Layer 2 of a small transformer language model trained on English Wikipedia (9 layers, counted from 0, width 128). Numbers have three digits each and are written without spaces.
A neuron adds its activation times its output weights to the MLP's output. To switch it off is to set its activation to zero at one token and run the rest of the model.
A neuron's activation on a vector x is SiLU(gate . x) times (in . x), where the dot is the dot product.

Input weights of the MLP neurons that the questions are about. A number n stands for (n - 500) times 0.00067.
n36 gate: 618403492524484657637523433345500363278496330440410436381603236397481662203489326518539375360586611500636548382474222492504691222428198222526575359452524385531540638465397409766586485700543608490515707519531581594528459540555292492544414529657559527481649455682409553595578433655543370455569640604640646682489412504496331533492604673347689589647742234470504601667436394572596652379400
n51 gate: 483349707547433247349560397584489463359504722785530571658591364465336814584430593354772478410395660515684445540332441736607380307400549572275496516456616514565512548390395567574507553485518409425485645386657511643369776503326435380497541439579428217361371467481313599628309504429496508350486409660424441366537657519358559389484570489626519687444264365518646626349515433603564650623580
n95 gate: 615460656277552459370630313667562533477516424440617598582504342432470356694399250419539570496436720310275448453857596588369524344385444478408618224572535464601312427542477598578362404225529367562824466548426448578549616359662610371323594517489479577576590556481500465524511381530751539439587760485445444551383446422507214507555559553447401593606623454492832475190718394648471496478639
n99 gate: 336461383627454257474467572561588568565732591527595562733579633577416438403616547393478372434441462351567446379500615454453668647435680546713380291770657479675354370366334397462277459375514434427486343590522482493551510574589708402385442556652403441328648352342399645697453848500492754533530321292539380414536418560461417424412586460731427348380467588587384486671641405646476428443574
n102 gate: 507315571375614273701765526333472670607673436600412460616817297411419522485423581450420525344456504383424485533540305535354313429485534554482716638531510585459562273452507529583489410703437594503331648304530381401473590657690443557473430549546568567496409329671585434610711422478339223526456750557673324398493500474579665496434453448397578535681545712291687291500577630496476306661327
n115 gate: 343516500612625438316672489396504377477319620656553481190489396480485443403444218593527578790552554481215593728645560460737406635563447467626496555154344554407472371447634337343504358638475569438585515313469567374760425520570360449637390338456661512511365549692714524538541783458563330473354444477596625617500384317493576609460347705425702707496426473632574405611496428529475422696322
n183 gate: 279492699504655521389516512395318500512265394518638504500697368309472464593543662731439716349634801609354407316667487679492308606587397554573619500379684854411388666638671422500504480392492269557454524403459581659460443594546466516429465552404438536548406492377522457404314604314619455528413601331427916309472415399604657609388597295441540399756279337488687527556728381379631400454383
n193 gate: 661409446545561600417666790612476559667572407696671539742493558669432514518465353497284709529494537365533479356419677384422543568438590472573412656443543473409285346549511386537334489518575538370552525528412406478255243468483497681629311504479437558672479482219503598484511444453304734529608549577657670357610487581378752606433311422504453511532369590489360641403450439381368239559649
n254 gate: 496517508656591166351783608603646328399248384420834799416621480389434348476639527390676374406593567396544404591473401648504339410535482341697732374446397604528381482622441497383465331573392504684591449439584683364446749355364549625697512517553500677484419585755644448430469418480569289582564534500648620428589392532667434581390588609430461458776508241303576489445337555712478606670528
n311 gate: 496841547403281409534695221558431553554598222527513207479350509686429521603271437660474582424411388195660752571257411535716542794402386276516595504464669564491646612473555316484562368599624638458459521479608541560508526548463569617337923569602198602546596413551690681587661398643465434812512648453574588297634651603328312284390653387558470513483479466650257472595592391359484480590667
n315 gate: 322604259500488571331669493287464573578690504503731719419577401390537377573585485628435259612614422424661379677430595339437757436456462467402972418468479400614472503617383340317607677654653361591704597518446609420711332464406431469473403467478490560500574618556400707614386378444535449541452431412482593665396711565325415515551416601515316508448435376611573278591522403411599476442405
n36 in: 657508357630736431346706399396462546460527647198446609464555581738478325489594555599545539515639490291414471334400174355345259350526541391507658477674550285374515413507371522620532515646548457652748464439593489539480448523518391620575453504370587423632565346628389693510539534697523458580433379611369211399460559381351522356458382518435613698656633643547609315534554434625366469521304
n51 in: 526395475252339490589468267317605552658343625631504437400371479448472451435598539452385497669548701432413427478559693430417345584448353776401613555373494634435300487549426566755687582452440519503473658286554205541562509562572319674503637577857601571539392497486480514452427345356602646697458486647425318698402528579524433743500524549514408451468400365563475476649434511473600398589650
n95 in: 587678508552576391492439571775456392326468395525360236597529404408409436570665636563562741413510507519508511514559468623496323630536673555702214413476704616666596403643538477447373523437504391651504455388372677392563377493548386324408319467551573481542069541683405515384522460473445354390569611326541568644323497356607376545393351674365451605179620630721613336276481337663665489471619
n99 in: 587468569444528613596350413754423325788500467266435667324489438400374393461541328589656359469403373332453687401687492460406392212491702559648626441641535416554520510486385389521485723567554261531515496298574507633613551611489651339383291625529461646534560380654412738572362532412559429145650504570211496629629500352578671631456590249583477386401488500530571639425515664435731443448473
n102 in: 564265400388570735426704318576493446471410592483441577356618530666474360530544511586572511769400643485523402549276504318416399609601538788496566374410547447466407271459185563635565519302332551433353753471466719484466460432457603398477298544482493548688442344548639635268785562496584615349301522380418704308449543440464526417473374614493596649419511552540561330510376581616417648507646
n115 in: 256432518638617516328611644385578608313444537427539447462249640672280596747556415424540285418608530478660350586323762515447575554542523521348503707372490568533380578454582466687640496521274515481569408308475573529293369321548466658513493364624592511422577528536402472388347612738699470692409392460414243413528274445604662489444483649500493318521413457577449425653504635561419407441464
n183 in: 283618531359447583662569670515709612618589709283374553643712419765683729226523492545422612788516464547629545411384524452394528566541475400370540675415308493527419531518253438651609589481420508528493534357673355613422390307303574681393671299522373581435689504384277449510462769485551460439503414332292367527401291375362489462408631351462523516405601608617307474511363603453522647233609
n193 in: 572468421390425460354605662336439547363362639424448663544636526398533500667412359453382420511557514625599504610347727430485834493467732550652486631598439698280359626521504446591474481354451441551525248464416649546469343424601288350661459488637555342265206548500490265316485395344427276452503642477514482572422603523297430632519547433566377651596659601220691425517537541663511424284602
n254 in: 350606416529496478700432484422557407254559473352302551457717577529436389447543313605394216556443489598516512667613739408645569428375563754566410488256362151484672471291344568478488536648746504327392500559545516642577611658589585668267322517419672339560414425420504401468820408600413454480529551508515532847258628500589326567434406683571556606183472568571447561646437400629628608724508
n311 in: 546612469471421525716473473324436294321636507130570430466390468611644395245465636325668683496421637604324496566477459455665561466526645511432555524389596571591611657626363657562300496450433554772564286580412694524446514428553500657728597803617378465340693577594622521553573508617391281465532683472326612228516563416155295611423424395508422363496488296481588485456539644429301365708694
n315 in: 558142500559313426508417389405575463284413719256459727643542549575257414420467294518316540740503571534669518426405701527496641464518653779271556430294408614515366562462425487641566432496553532378573388430619234427517406606522370415446653680417338526538618448605562590588654382283380352526698463607580452561615470278569478507691647444348380484660504677533304435546730676464542479406648

Output weights of the MLP neurons that the questions are about. A number n stands for (n - 500) times 0.00052.
n36: 717577483487496402496345659294564108104557477500611559465396616762545795592517322471589528235531911168514242552577476257408619436361457339393477377833598362406320357356453444807461602726504743384313404379655261576424419428579323341548509674404580425540599302500577528349249567583692562459521714455607432353326600859598376396592558442749382667521619826386468457623558486492553581547469
n51: 684419791407374260657733609500215336611430570653440628606242312541332648548166593533415463422372472301791565530130582548438297385405688642509445500425348491471594581318433378937788576634596590500332616666336256547662828360412397434461291425689434456527384382402541235500474523256569496159582542632451627528368483617482634647532432477543614392588356483737778789464353625569500745570558
n95: 699504713669342500773407647508351407287633651889424419231525390383406508302696557548311646496500416296537740424473632603669206554852713687618428450517364572504572329812465430396397478627423930504534566389397770434421521549418573448470463505547630103385445305825607555418416540295617594335513619634614344491416364359553609481360332583575483601343871413247468373402474335440539622344390
n99: 638312571328668332244443389513261416092518329673662816396305848308657556473588640404582699686446505429437448496183651389698617640388181430332402556657582614567456559286314614523460387481517574504510421603701128513595231418446504595607210524608669733674706330591519595406565344646481720653386681171282574481522517582386519471448440331720420421474646668425297290542789520595558671619682
n102: 437690365264334442379630564546210517486491738509423390407454533554700479478583625294567271830557396616471445301600476373469708735272461427732371402187361621730629585690484306159373460370646369686322335654399600678649521329443438580491614547311357399414608369437532589647564599426642496309315383773446705482628546739504509405329495527908255888407380406795310526600567664329724332500419
n115: 640671610459538491665621513612785642554563798428550699419879371401737316542567634656535152593453459254602598350399110242440474665514565637107562512521656475699483400660577544322576621141387286358356275480455474516352442347300400401364615372322431415491562509574650446459773552568469500637688613531561575348529711574478442688375491604556652667675630389417262271610642402492330425509362
n183: 670224640483468233500455618500738455629464317599056481491457651364693622346491514517528486301486260696554772554594659401605633543090305429505381761687468339411629537303533732343324468447513505612541695621291547671562593444287221656695392207365559678095349500287420683787274645477533577670585364806629184653500291486606462632786826528475505487613406487623418625373486644353373322476542
n193: 113597487331356174259189438427671454468509345470554785854634512813416438449585617488566668688633449771444626407491327653237530679293420599814478571427552529500621312419515798688325191315512526719428354500365571541637442500812359556564421505439444418570567579238607763758658566462473609580332286464517411446242508535509748565424412455182509555492509533440559719500405397436440487605478
n254: 641617556614664342626733667687281509361213435495519465419612541167441979675659548584340294396700321525711306477290360745667362619294375330360460514699447607358607176424479456391184360395401305425676495435622471541394514345519397677396505637787649566286560666442283219613805787688307540382356611318404284525748396563375136480515432787531599565709624578390355607520668728276656440404707
n311: 814509400420591640622744452344548264307779622491558385597539557392405770592455570686392588265708391704610432568599520578588449457531495466832447460555246491681635350266417468616408491408400382160573647432412874394554589613767513421651794510115729463165568258495749622342334543386433526366306637514505467350366478627257321411606339472289381468261560580685379541653542651116587653814210
n315: 500688629538560566820654599598527397349357375526262532693648620561567575565388588529349445228827167665316372534666776513675688409427103456832637411408780466663458527422433581609565407252615679616436505376533652429525293286457471408552350579385458535500560478416468652783796647474455430473747509500438405349508413620217404523254308553434647325583685454512344393076650709560387304449681

Each question names a token from some text and the token that comes next. It shows the vector x that enters the MLP there. A number n stands for (n - 500) times 0.017.

Then comes g, the gradient of the next token's log-probability with respect to the MLP's output, scaled to length 1. A neuron's effect is roughly proportional to its activation times (output weights . g). A number n stands for (n - 500) times 0.00079.

" p", then "et"
x: 563465504495539450469530408592549563473436462544477409432441458480545469514453487489498491413450499423498492402506510536490478470910471439473501410518454515611554559556522430472549520489586510530553483541509457489464471557399523533583488424519501455542539473522533363573478504452543479548561561489515563504480552522512497476446503541412464497512524497517537541478450467498455480570456
g: 508555560469644443601521605499617340377635528688345690460661488530373526634387547553500503653687783587396712407418476621341477479594570410598398506585301420628525486385534314393461329662423379581504436186268587506516384678500359538251632619350462289464518438485402606447527417349531455399701339471478554479427671277512692491511603519482554511350459652571515484487439456548663620596480
Which two neurons, each switched off alone, lower its probability most, in order? n254, n95

"ub", then "t"
x: 623494492514503482496508476501503483406473578515398617530570501538467534562487503443500526497461606486579511513557446383568563496731430510387504471544507524458567450510537570457456442499603532571507518465518606497445411602478473476514513447469431481562488358486501324466416498456515413397495413550498485551447603529483411508513488516485528579438573541576463523426475534431553525471509
g: 240697518473404559448464571453454569375673575371729472434593445510409572546515550475435407440481670674645690511483483814664264559512418575252687408501367413521443453349480515422435683270493517356347564486758329372559409559686398558450532573435409737326425450432668514634605514451585453619317345528500476519521608407497384517466478405674514643502482487500434508643396689307524515608380
Switching off which neuron hurts the next token most? n51

"ort", then "ug"
x: 615458499508573569440556543467431505436510547547486589377520515493518581454538417469468526493544518555443611522432543494503473448680524519452524469328375511468443508445544487570508472477530582535509515576465430482462489593440533536480485458553481453457461467440363438522557528507493590455489654429572494582552439472460471615472491432491360450434535500613528592461496472446476553525548
g: 536587449301592535434821360260333603450499377444455566341591618424565613539596519445477480227655659613530357461681487646460678379358334486667361665306552474540396531699470345493480509627310475460607447401546582437564396334494506426408446501276509621431561378495307618501544548699447521495383646483347591576475413512641431671477518549598594618546685466578281579382546642713386506461481
Which neuron, switched off, raises the next token's probability most? n193

"g", then "n"
x: 530495409519501656477363443503596519561510522585463526497420575478396532483567509432416581542440549422502560471427485508502502577806512509562504513501461538533489448408459402472494566471474489491457573500550434455509573532496525594403500495500514546458593450397403593504498484509509552490576474517481553459495473519582502458473472485525446429411499492431431541448522555557434520478516
g: 353444613490594470557546574507259294523539674545635332506734326556459376537532651483314496691524553418690367555449342341470605516443489466294632483719474552324560607688463463472313705437498502638622487376543764564525386476531620644379348585614629384509662503575475496538471449605631638368464521567302556526487402366530678568354356497562522289500362523391558501538282426501646263406503
Switching off which neuron hurts the next token most? n193

"un", then "g"
x: 478502455521606615516387615392502504389518470444447500521430443545524535455494492548460477536442490491548538489481554423545532560753577451391582515450481429404636388522542514364544545516567511464526527487499478442435539570471628511449466453463436505474490568458459448508502573492524648541526440464544481474543548536438499540523578471483534513481421502443488401450470528526538460479549
g: 454489510498378704518354292507630432372678355365512341647485497477680693537500730469336633566556613515503406616338581465401444429456427259548496465574630491663452490624435563495499434470480681280493438444383776455411499485574560454498531583472438609429514445422428493475479543538539414654383310536518451536503427452807652342313662523639574456571592644404674248378463625689440702312279
Which neuron, switched off, raises the next token's probability most? n51

"ent", then "s"
x: 554549432465596453471515524544566554554545483511597482507449455554581563419598505507482548511422436461364480423456516533529438486714590516489485400495467466404464434461521613426520527454499513459459481517510348482486518537432557458477413486605581548430546465346448410574531555456446491560563552428599518452435448556440495480521507527569440507528481569576549530542566484543445434531504
g: 614180471346464498578460373582632355499335506511518547304362557576394549484623361424799680517547353495482292510357563533476514517491433356362353290768406524336486438529617327493351482409534553533467335387650420431445548478437785454626333393549548636604570552474653404584536480355504629499641601603521535680567531526537528572619524467267414508717519615705630549368452570391599404628636
Switching off which neuron hurts the next token most? n193

"ers", then "e"
x: 511551481502650425431592520505458577502467476504449422501496492511516550447522516464488493401492430519497578642588470482535443474768483490514439582461511553519545442461423545461466488527539452467547594425419440527510536602447438520420504541460504430499455590492476396508517436532532406573589505468507568604460544543521430454479489446514450524366575437544584448471517480494501590508406
g: 463229363558636489328604431460636688453410493285486458402658610425477370525686482720484560515645535470491448436428461359550565600469514591506496493483504385608643290582604357428628819547456471330713459447320459428666373493396617510454397365439290605545434525417571493446349569602651489474514285625518602613465406545617531554552451514470602529316512751431411734574396338529455637708242
Switching off which neuron hurts the next token most? n315

"ol", then "a"
x: 435622429555562529384430536545500464540581583507388505490474517507594580593519395547389463508505495563554586551448464542498570532747471535489528531429445463520546399465552505511489671431547522509433458484532513551467483538490565401411460497458496568447463495522452405576494534568463524478411485494511511492408521516357519478511544461561426465479506497532513441531400454456461476531544
g: 394471655598344555604495360382330566540448730449439311315420433264321354493684399620469317389487626669782528463680487678391560569321341577408413614568568561661540538485506505443467501652427147433548476416674494417581422477646517393502442572676503659510609532625503463513462587334664491290511463581371602402577453369572409418554536614345533808523550402555494575457623542407469603455482
Switching off which neuron hurts the next token most? n315

"al", then "iz"
x: 519516448514561526428455579591493449516538492481566546539405549566565565622516498506529574508330467397480483484443578523485430572769535507426462599456515433486546381566493502374584581511455519378470443566510430505446611536533530439448512575499576449472430495504425533525487498491418574525512484490536496551489518503474491514447542459537380513472484546412531475463458474459446471512491
g: 497510520498462538390618450449446514526451286475514595547540487388395548653508409577677566625305614548404549443425387519635562601473637304533464515570669403550621324488641301242398395477864611267315527276533296394426521525363527532476321519552539391485433594429716321615586557673749382509447543465626617539550646560565262561290484533494507419248617575493441550700553581538551530488542
Switching off which neuron hurts the next token most? n193

" n", then "um"
x: 592494412466481462501498427544580466511467489461502474585490491464505506472550506565519502470477569560449430410431575436515448508853494459463508462547460578559614366575482528440498543476600423534540487527476528514523533530410469393490545461536493426463504523498485428517497462493475479510404422490495495622527521553381585478460523529448467429566516534458545500418508518565516509569514
g: 653579312484636497605699409491521485332518490375675587339418532450544676452291456597455539328601334549422355472442472606356687568489506825264675634346513543599328449299450623479537503491429357398428451461561747465480409431499405527438461509561565570525330495226450620485521505453456588468631613456677603620545448452402459508473524573873496458720586512608335428373515658528502575436297
Switching off which neuron hurts the next token most? n115

"ng", then "ol"
x: 529518390559625474406416533476512431486493575541449500369509555481429541471573479459445410497478603623484453435512535457572545525777557523442569577535498484571496464431473435422559459542542440539523428482474469526535535527520563485394471520534452569456542412430495433466503569523527544510502495409520595401497517455597553484558490433503483465474504445502549523365506528482459509497591
g: 466508411648410617465577512342363527454384546722531490296518372645610441519314579461454544393493284432441577455523653517450507451377536502418672517315340737607363569554331388472251449565530457511293545612619328358604503275585607482449623464304587564568544294474640648405666425272509650601413517512407746576522571586550591739252472448606436626625495595545451547559587470510607375711494
Switching off which neuron hurts the next token most? n99

",", then " and"
x: 627465485567561492534539511529411549606467465490526445509451491490587493466407570500496499424444509528636494508524417514433546478894533499482471481442486475554542461471555593425500500513488556475525450413573456554477518545400518461526458473454549455558574513527441431437430421453464460474482505506496565485503500544504516447443473511493469499526413461509564490519497470517446576546454
g: 576528548679532394438526545603408432426484296553419453323452464396558632383751463561582902504441493573611472560455455438545324491527465619435595686493534515497388322507801515432613573503469686600573514378399488371221407475459515510479429529343452642557447465577447578555363523613609478304537570387697579326697520621461428744569358464580541453624470495410313271332497370378395488506776
Switching off which neuron hurts the next token most? n51

"en", then "ed"
x: 531519386479563454518480485454513507495553564473498487530453501456486498508569437453432488627390484453525458528499484403622498482778548526476573479579502512395548415484477594293461407527538489484656442501498404495499600576534525479496411471477531438449504579534487485517453419546583482531505494507521479482490527515475513485452431556609568484526477527516496407467519505518539420546532
g: 353427428307516428369270661573536546570705553481509316540472641708451378551411549185520714516652558733496422493586542554681410459466522351500526409346630357538659554376558321413638569572372648412386768514579460509505364576479258426532374432258499517568440468570452532475313417424452671447473457569509610420316450596566590391515660543705424451458698473559681596420563549332477521655602
Switching off which neuron hurts the next token most? n115

" b", then "ack"
x: 566452483523436417437488454469492509550485476546458505416488486576462505493442509476463420425533568493453549504497600541500546432928434463476509466520496527516519427501544492435538511607507500580551477450485455505517501478465552435435551458479509413513478491477428427534485484454501468538590460516519436443556507504516534557518622543395563471536567546485493500490466557526522452512482
g: 569739410680260650274619451557428712655708703296607443516455396601594463559436563364436477525380386454481455692447772603585312360647413666346499425527387554519273486375602546404571425547597537425486499478448367370575434512512540493486485444586547443585290609529547565539538584352395420458537606515540501469372559372474295549655203432557449479617718449540486646574431344286609605666505
Which two neurons, each switched off alone, lower its probability most, in order? n102, n254

"he", then "re"
x: 420556488549501466593492409562389537467514553484494474523407573464492576563604526421552500513369488563398483529459611517580452480709517556460455521588524495481586377405532515451563519538452566485503489501492498454595558612531512556445486463562462491535584485450502422479537498445443552461408521449530436383582470424483436544485434554521622497470383468494490467490399547559475465485538
g: 584468647660472654642641335452278639274365261571687532244375376486634365298399690368328592385584272368515713436576465625526509592372361496557668467543415554634412510722411550695389577341504546393548495575577572408446656469653706476439541536425506545561616658388511407400345514434612662386434481550519477402553451437534594438652415557555569682344513302561560553459384579427472519511448
Which neuron, switched off, raises the next token's probability most? n193

"oy", then "ers"
x: 465488337538538503419464526465403491582526520545494516521415484361531513552464620562477548523494400555392502600512610484611419502697524482435488508527438527459507507502581531517535526535507488437454568524482378523527545633505466578528394559547520506440587527446383412509557437551537473573546498459583490567532493546486531512505522451425465486544438523528439435471471444465399438503405
g: 514546496521500500488518412530770510595471540488587305465508539672473504549514596688531458530457491381579412556575577455597473435426299195396711364716613652592353545322369536664514501476606547530641272651697154631491482427405530688681444398532352647538599573623439532680559392435435490425451450235522687252491552279487403439581366508461530312570475603394537558365481495378397551559554
Switching off which neuron hurts the next token most? n102

"a", then " has"
x: 481483462552489493466456624472482510494482506452520605488589487500510495537544501551508461459453395490487442511495437514503587400856606503493431557493543392470539392490522559515485630564530507539454416484497492503543462525429592523536528525466504477559592518445428442529408470523593487476482502396553401540511529530426500478512471439588503529494528466461402498479513538494448458443474
g: 394391407478619525551683606550496499513444470572529661373444488381626593519722612451452418565474486417724472536282533614483471424490508350303544745514316691459563456599671613434373318456694496648515402508367242429353503419438646631455604408444548611566622602733467353549454396644591364514326535669512525463533517589447452320557431417321560547708243364324535362629412409551441419763549
Which two neurons, each switched off alone, lower its probability most, in order? n99, n315

"id", then "ent"
x: 511544427439492651466555501519506492523530530449409461496436471483494487558441511583476602501574455525500441522502519480512405511695473481475543460545576408514504493452401466538588499482579536536533527631437450469586547544523410482484543445470554530458432540502427411383522441438526614473490442502406454513405560476538367593465511477446480513516594566613544491374561437625466511469531
g: 613299360451543327718514574425459404666532506697632678584462438492423284501588716546597560629400547641364772636514555446455455501399600334533442349501597542427441404413233558546598405735468637500585699613562516450392428466570457530531610462566591357438333591445579729311565470469396700500402475359480552070457427662502373399478470491505468452524495385359559523536614572586337384489539
Switching off which neuron hurts the next token most? n95

"u", then "he"
x: 502483384584536474512444423504554477430583524364495475434471539531464468459508505482450532487486481492432447478396413529576540425713427457457593462546538472394579453473589436529554532595467466559465538519464558511553577581542514533532520473562581549410491563495555418504454471539532485535542608526435476514434470630417519488545429554499499500492440413517438577450405582617378519476528
g: 756410639479599518535572634114369697639331555462580514393462637625489519369485442519588643362543498488463351553429437573431635623613458482690618553747391411466441524533586349752511669270569367421511320459507599429545537583432344577527626521505441512546498520576419344625423517454241483384508385540354288351554448474452539486554481523436481517331580640469342681615405458705756397367494
Switching off which neuron hurts the next token most? n36

"im", then " of"
x: 544493433502541459462451501551451529498565547481568592473411471465441468557581528529474479561405396493471502525410542458614578443721540495491545560607516441568581417428537560411556472558581438451390491433512446501512481532548411505500414442591452441569516534407484527548509532417475500395508512472485453540455504501460467670509421508528426511538586496553514617504509568473438463416466
g: 449363564567370458553482557317413537670507442389541612330623535596383443616460612539607406550579564379611528583608560641223527385573543677415351424582630461768529469483639566537673582536532322455325475549288451511675404779474393417457645648523346467344483405665583533469339725643443255402490483446607340435549538353517483398550473346580637506450380425324439636316460539408736600378638
Which neuron, switched off, raises the next token's probability most? n99

"port", then " F"
x: 540469436403618435461529617519455531444416511549510491411461521332570513449515499406491574561466474554514530556522443532524459505747507426443539539477469463442520452452479618383562487445594528523411577546508448510464537609494522572497457448507421438537433510459494431550535414416519572531532503472551558547480509441500441497580582449407414486542546581516556532509477520447462482579522
g: 444407632400399275516553392474381454489615457603418484621439587416388597403381618436462408695555614526554503336610391370329634463483435515677210811486353415542232458512371518806491533532434672503666440446390520252521585414400585390562473273621599387306710530409546664530423593548464536570486574542385629553638577496602631374414562659475603624479472535420387542631637411734480463454462
Switching off which neuron hurts the next token most? n99

" that", then " g"
x: 553473544524539466446559472459475631467483557450465498518415546488621482489498562555527424485387548495457440525508484572413514458777532535545494549426446445524448506629527576512488443486546444566419441381496451555563560597405641469516441521440493454466526481464543390512582447441540462528540529437380510508469560473467478428461521493478582578474416501472519491506489514483506517601478
g: 533554547479491391559383668479585596269198671346783502696599391497592409489672476584626650499549513493438452608488630574411399607502400471483448455502460434549303434406423482595513376507436541451555365200589550627529579736396559631361647701596503414289560457537416595363504388647552390605303389484591535592687310388594282566524346341521508608682532606402413525392550667466594462328428
Switching off which neuron hurts the next token most? n254

"ron", then "ou"
x: 590511522519583525497548446554566496465485613467508406399483422541600509475539442506571518479569439459378520552413467493490493411566531605534482458387410523473499480406562450483524509483590552407495486500510471601551597690487399537530430470441483553457431438482457379458511520517553437501395565470568518593543461486404401544506527479467546476488576590623461441518518475528472588538481
g: 551267507460472501387592465441524638586546468480544319423565417623399387479431352379391665549616637540592414407590488475356601443436422513540496467419349546562564535349389362627709555280223620301515413525392578488619605428310623480382530687370878477349553440629546653695577474620475398437488502579276650280378583544544490481653420365373351555571560680613635462571692484536513663606523
Switching off which neuron hurts the next token most? n115

"s", then " to"
x: 556426599549556380427515561475526496453524460480481582539514448564485517532629557511447565423444488442471527480516473500569505450873433549493440553568527494550430421387486592431467494590503437460483550474486504488535565564453457486420533465469552481487510526490433474560539472508498486496563478460411502492453572493520482497403508452522473440453536463529461538567533505547499394482513
g: 567574362369496382533640372646346482448507481509545605602308485660370609424587424485340573606557695276657480573452825649469526609496448675434488444676487442537447445510494465660546450564368565440337560613551484526292457235616447437506529315265706560491496572329620523373371552572477534777475536666473287444549634499554575664455584431577492254481412514409617648478597218440488395440406
Which neuron, switched off, raises the next token's probability most? n51

"a", then "'s"
x: 434549430531482470480456613508507530481482575460518598431520535468511524556563408548464484512445449490478426499416409498541593459837571499520448594480542428480502407485545532547517637540547531503468449449534475484529511503459620480519515485508471477514575461458449396527428497614597552484465501364524428503485471517387484452537473451574523543480543493501432478508438487546468477495463
g: 461415449407481333598507406585454573509597498515600322434599483466340439478473586660213440483518580351580323761515573537588736537458346532498545346463457522525406522444280505529645267599458481533676292507603401335465673597421679554386498508315630484342637638518605402529357382467493635527359585570597742541529483604428744578475490519496646631431477614590236287753424515374481348571564
Switching off which neuron hurts the next token most? n183

"e", then " n"
x: 428564398552580476544516531508542557541564519439494448494395500447491584557422423602495452457407388464486506527533560531514470570826570508524436553499540479461558452470446584444551455428524518486503573369503478428546552542512486510452453533559516489492437559416475437537486477530602475576496413452492527521530473547523544407536479505528480534485470531535454378529442481505432574470435
g: 450225375350565585577620388498654449523413434634510608502320356512539550535633577411606455431632596357373449601518452668387473581406394645447486458516464390529393501597596442618369505487436490529583410523609409616773617383640542469616587592596633579573284588385549417552552426449554359440477529460655525431506479630300465628605599384026540543244335427492639418845537629488385500470430
Switching off which neuron hurts the next token most? n95

"ed", then " from"
x: 523535425541597609490592464512469533460598430491504553504496465453547537388539436539423433488402460534447493569475469409548477470704492461463556459539545482376471435500516550457570459501506516516486478473573400458509677626494432495479465546458609427523527669435501525501522536506574403564527509498477510524523538486428463506520557427440425549620475464421564497433523502521473461454412
g: 606498513501725430531376427503449587565439447494340508496550434476323384343509478244568600353523740571532512501604549599562596585393325545662333413574539386505689462252480482570667719662477616624384578576597618390597498342574549483506703518509610320274565610471621394528510531646677454378540466398218436358311587428423360631397494568650461579689522490452467426287623457482726334407376
Switching off which neuron hurts the next token most? n36

"t", then " in"
x: 486576444555519499496486458413475574491491570565480475509418524461470545506470569439454497395442464407500499494526501560581390465699578475414496527546441523466422540421567512537449504527510539427516544490494335426593590586541475585510466510517614484505488571479576393552531475435565509447591509562395477510567503488530465418608455392468382522615481534535466500449428528528568460441567
g: 442505678660466563455539459447513254393689373400505530465388410652489483431522781644427512580609388556519460283384557429451668438481563356460662400552511382449559608414546512564615505205463575328381489567498473505467479538454488600448392488503574645476586411551616537277539548402767464546675276641744541308364389679326457490477713350472517519564344377480653486591390482631852454531410
Switching off which neuron hurts the next token most? n51

" w", then "id"
x: 558520436492483468444542435522493470578543389524508483437467515589497455438544505437457430407444568453527460473454555560467498420894356418531482463493505515518572447510480547469542548455516485519544448556570559483443554614491444462507534427516558459472536446485538446564499401494494528497565495495525494503523537538511519472519493545441488480464417554500566450450600478547500533494525
g: 490718612543440396620481511646425560364412498489549472421500455545482513438398394528597336363448373478560490664501515549437557476498415407328519676540524208536609408641684374379346424501601528566404538467560610389572426471803676617545497634534355432385689492609354303727286490507309461433323610446635468554241588547670392485336650517641264515462729546487626504595593553556726377441393
Which neuron, switched off, raises the next token's probability most? n254

"ount", then "ing"
x: 475488430469568465435522505493479529572503585600484437493484513409349495535621449468508487601440412469455485546372440509543448431676554498373474472534453481431394545484503536468576431497477666495538532565476400573463521606418454603540502537582559459476473502437462422657478473494455544489484424531552516534507471492496439462479597554469496539512413512506526559556490541454536532519596
g: 556395266586411568485512604551335208568508417540556683480461506560504656273555508624526599392654499384444306336393372511605481477555555548471428468730567550384374534382620381491699437691528489543339473438602414657379682466563502546435435619543603427594562444716498742476533481375291508476591632622599579492237447430589449304616359686427414343591501489452462501149467566675639513597482
Switching off which neuron hurts the next token most? n51

"m", then " m"
x: 520484546440550585511477491586520523504593582422502472494460529511532518436570503549491565529476349495491467481405523484484569428744505443552415515472442574505484414375508499539550520567509493657444438436482515463582434611474510637492506542486528465562523527505515407599491484526442487380512474512459414484470562524398468643449516463451408498507553491486410484497521575490424489471472
g: 436286805483355642659345515608513509467367482520646628618392387365469379400507640466549465573542445515444454567430558583413523312472551570575572392506637282421594650499456696340409560671448516354748434436381389463661334638699564290476690557578649541450333611508593478427431590561553330555369556561359204438486520592477422477739404577499439444388475650538582561537622483282537428663309
Which neuron, switched off, raises the next token's probability most? n311

" m", then "iss"
x: 586440548432523507464550454559560515458514423512566435505447517481531503510470487461445513452480466439488483399466561539486514489871450423528373471521444546541542455533538464436577479535491447523511439573543476575554425636416469420520500493535546478576526491486463396596459523488529529422562475473523460598475543504429521538467551558404516506599534489476536466487499496438507479481449
g: 531520507429497559674609744766453390431498431532856322524563594651633559655451398491387525479463425398477549489443399550334636464442546424498383474472519504540547313344489606415569583525535536555588431579729537614338565613291378503344395352538422522545525418352588641419203373358641517638315373496645503571462541393208536539356449648302491532560548675640569483371455432556655700564371
Switching off which neuron hurts the next token most? n311

"h", then "in"
x: 510532507611464469466482363531500524392485563505568479406395550582472545510508449481473515484523554469504434513432528460533615501769506522509437539438399547536453573423481441462459535480476518529389456528616506486549575387471531453390576577587499504422505466463486422553479480493489461433457442522511545496475503559518457522461533545524471493524579440447451543439556636587484625529474
g: 531508462557344515559404694400551379548740437495661493594536579433507641520570430645355495439470396542542421485522405755561416495504619305597465659289491543509400589505438452369490507533421528518349441260542503475791501619563499457517407571325549572573358581506614513438611581389453453308476602673381415500452662696417554678302318549425500793580304577358401410754288604459224640413514
Switching off which neuron hurts the next token most? n311

" also", then " o"
x: 501493437466516451490468422502536511496545553383581516500386539553508484569524549562577411565413504459545550525461451605446478401769468446370500558531533564521513407481495597530540425490522481465511484556426462504578585542518484506546518441545457562455563511525457407520590441494513456616496512429520504459503508408514476474438547469342574464453464504454524468531578447507591486549398
g: 479621434672390728498525481543388345365446389495445517426647544206519577563502456572371191484391581485631474580481381574366601482642612574446467366430457455564676597540755564388305360470524509342558502763606382659671524673551587730649629483576657338351586469611407337467394618596488464513287412299476322386487500385495623618469504402484723609321445559473527473520373512455533559421621
Which neuron, switched off, raises the next token's probability most? n254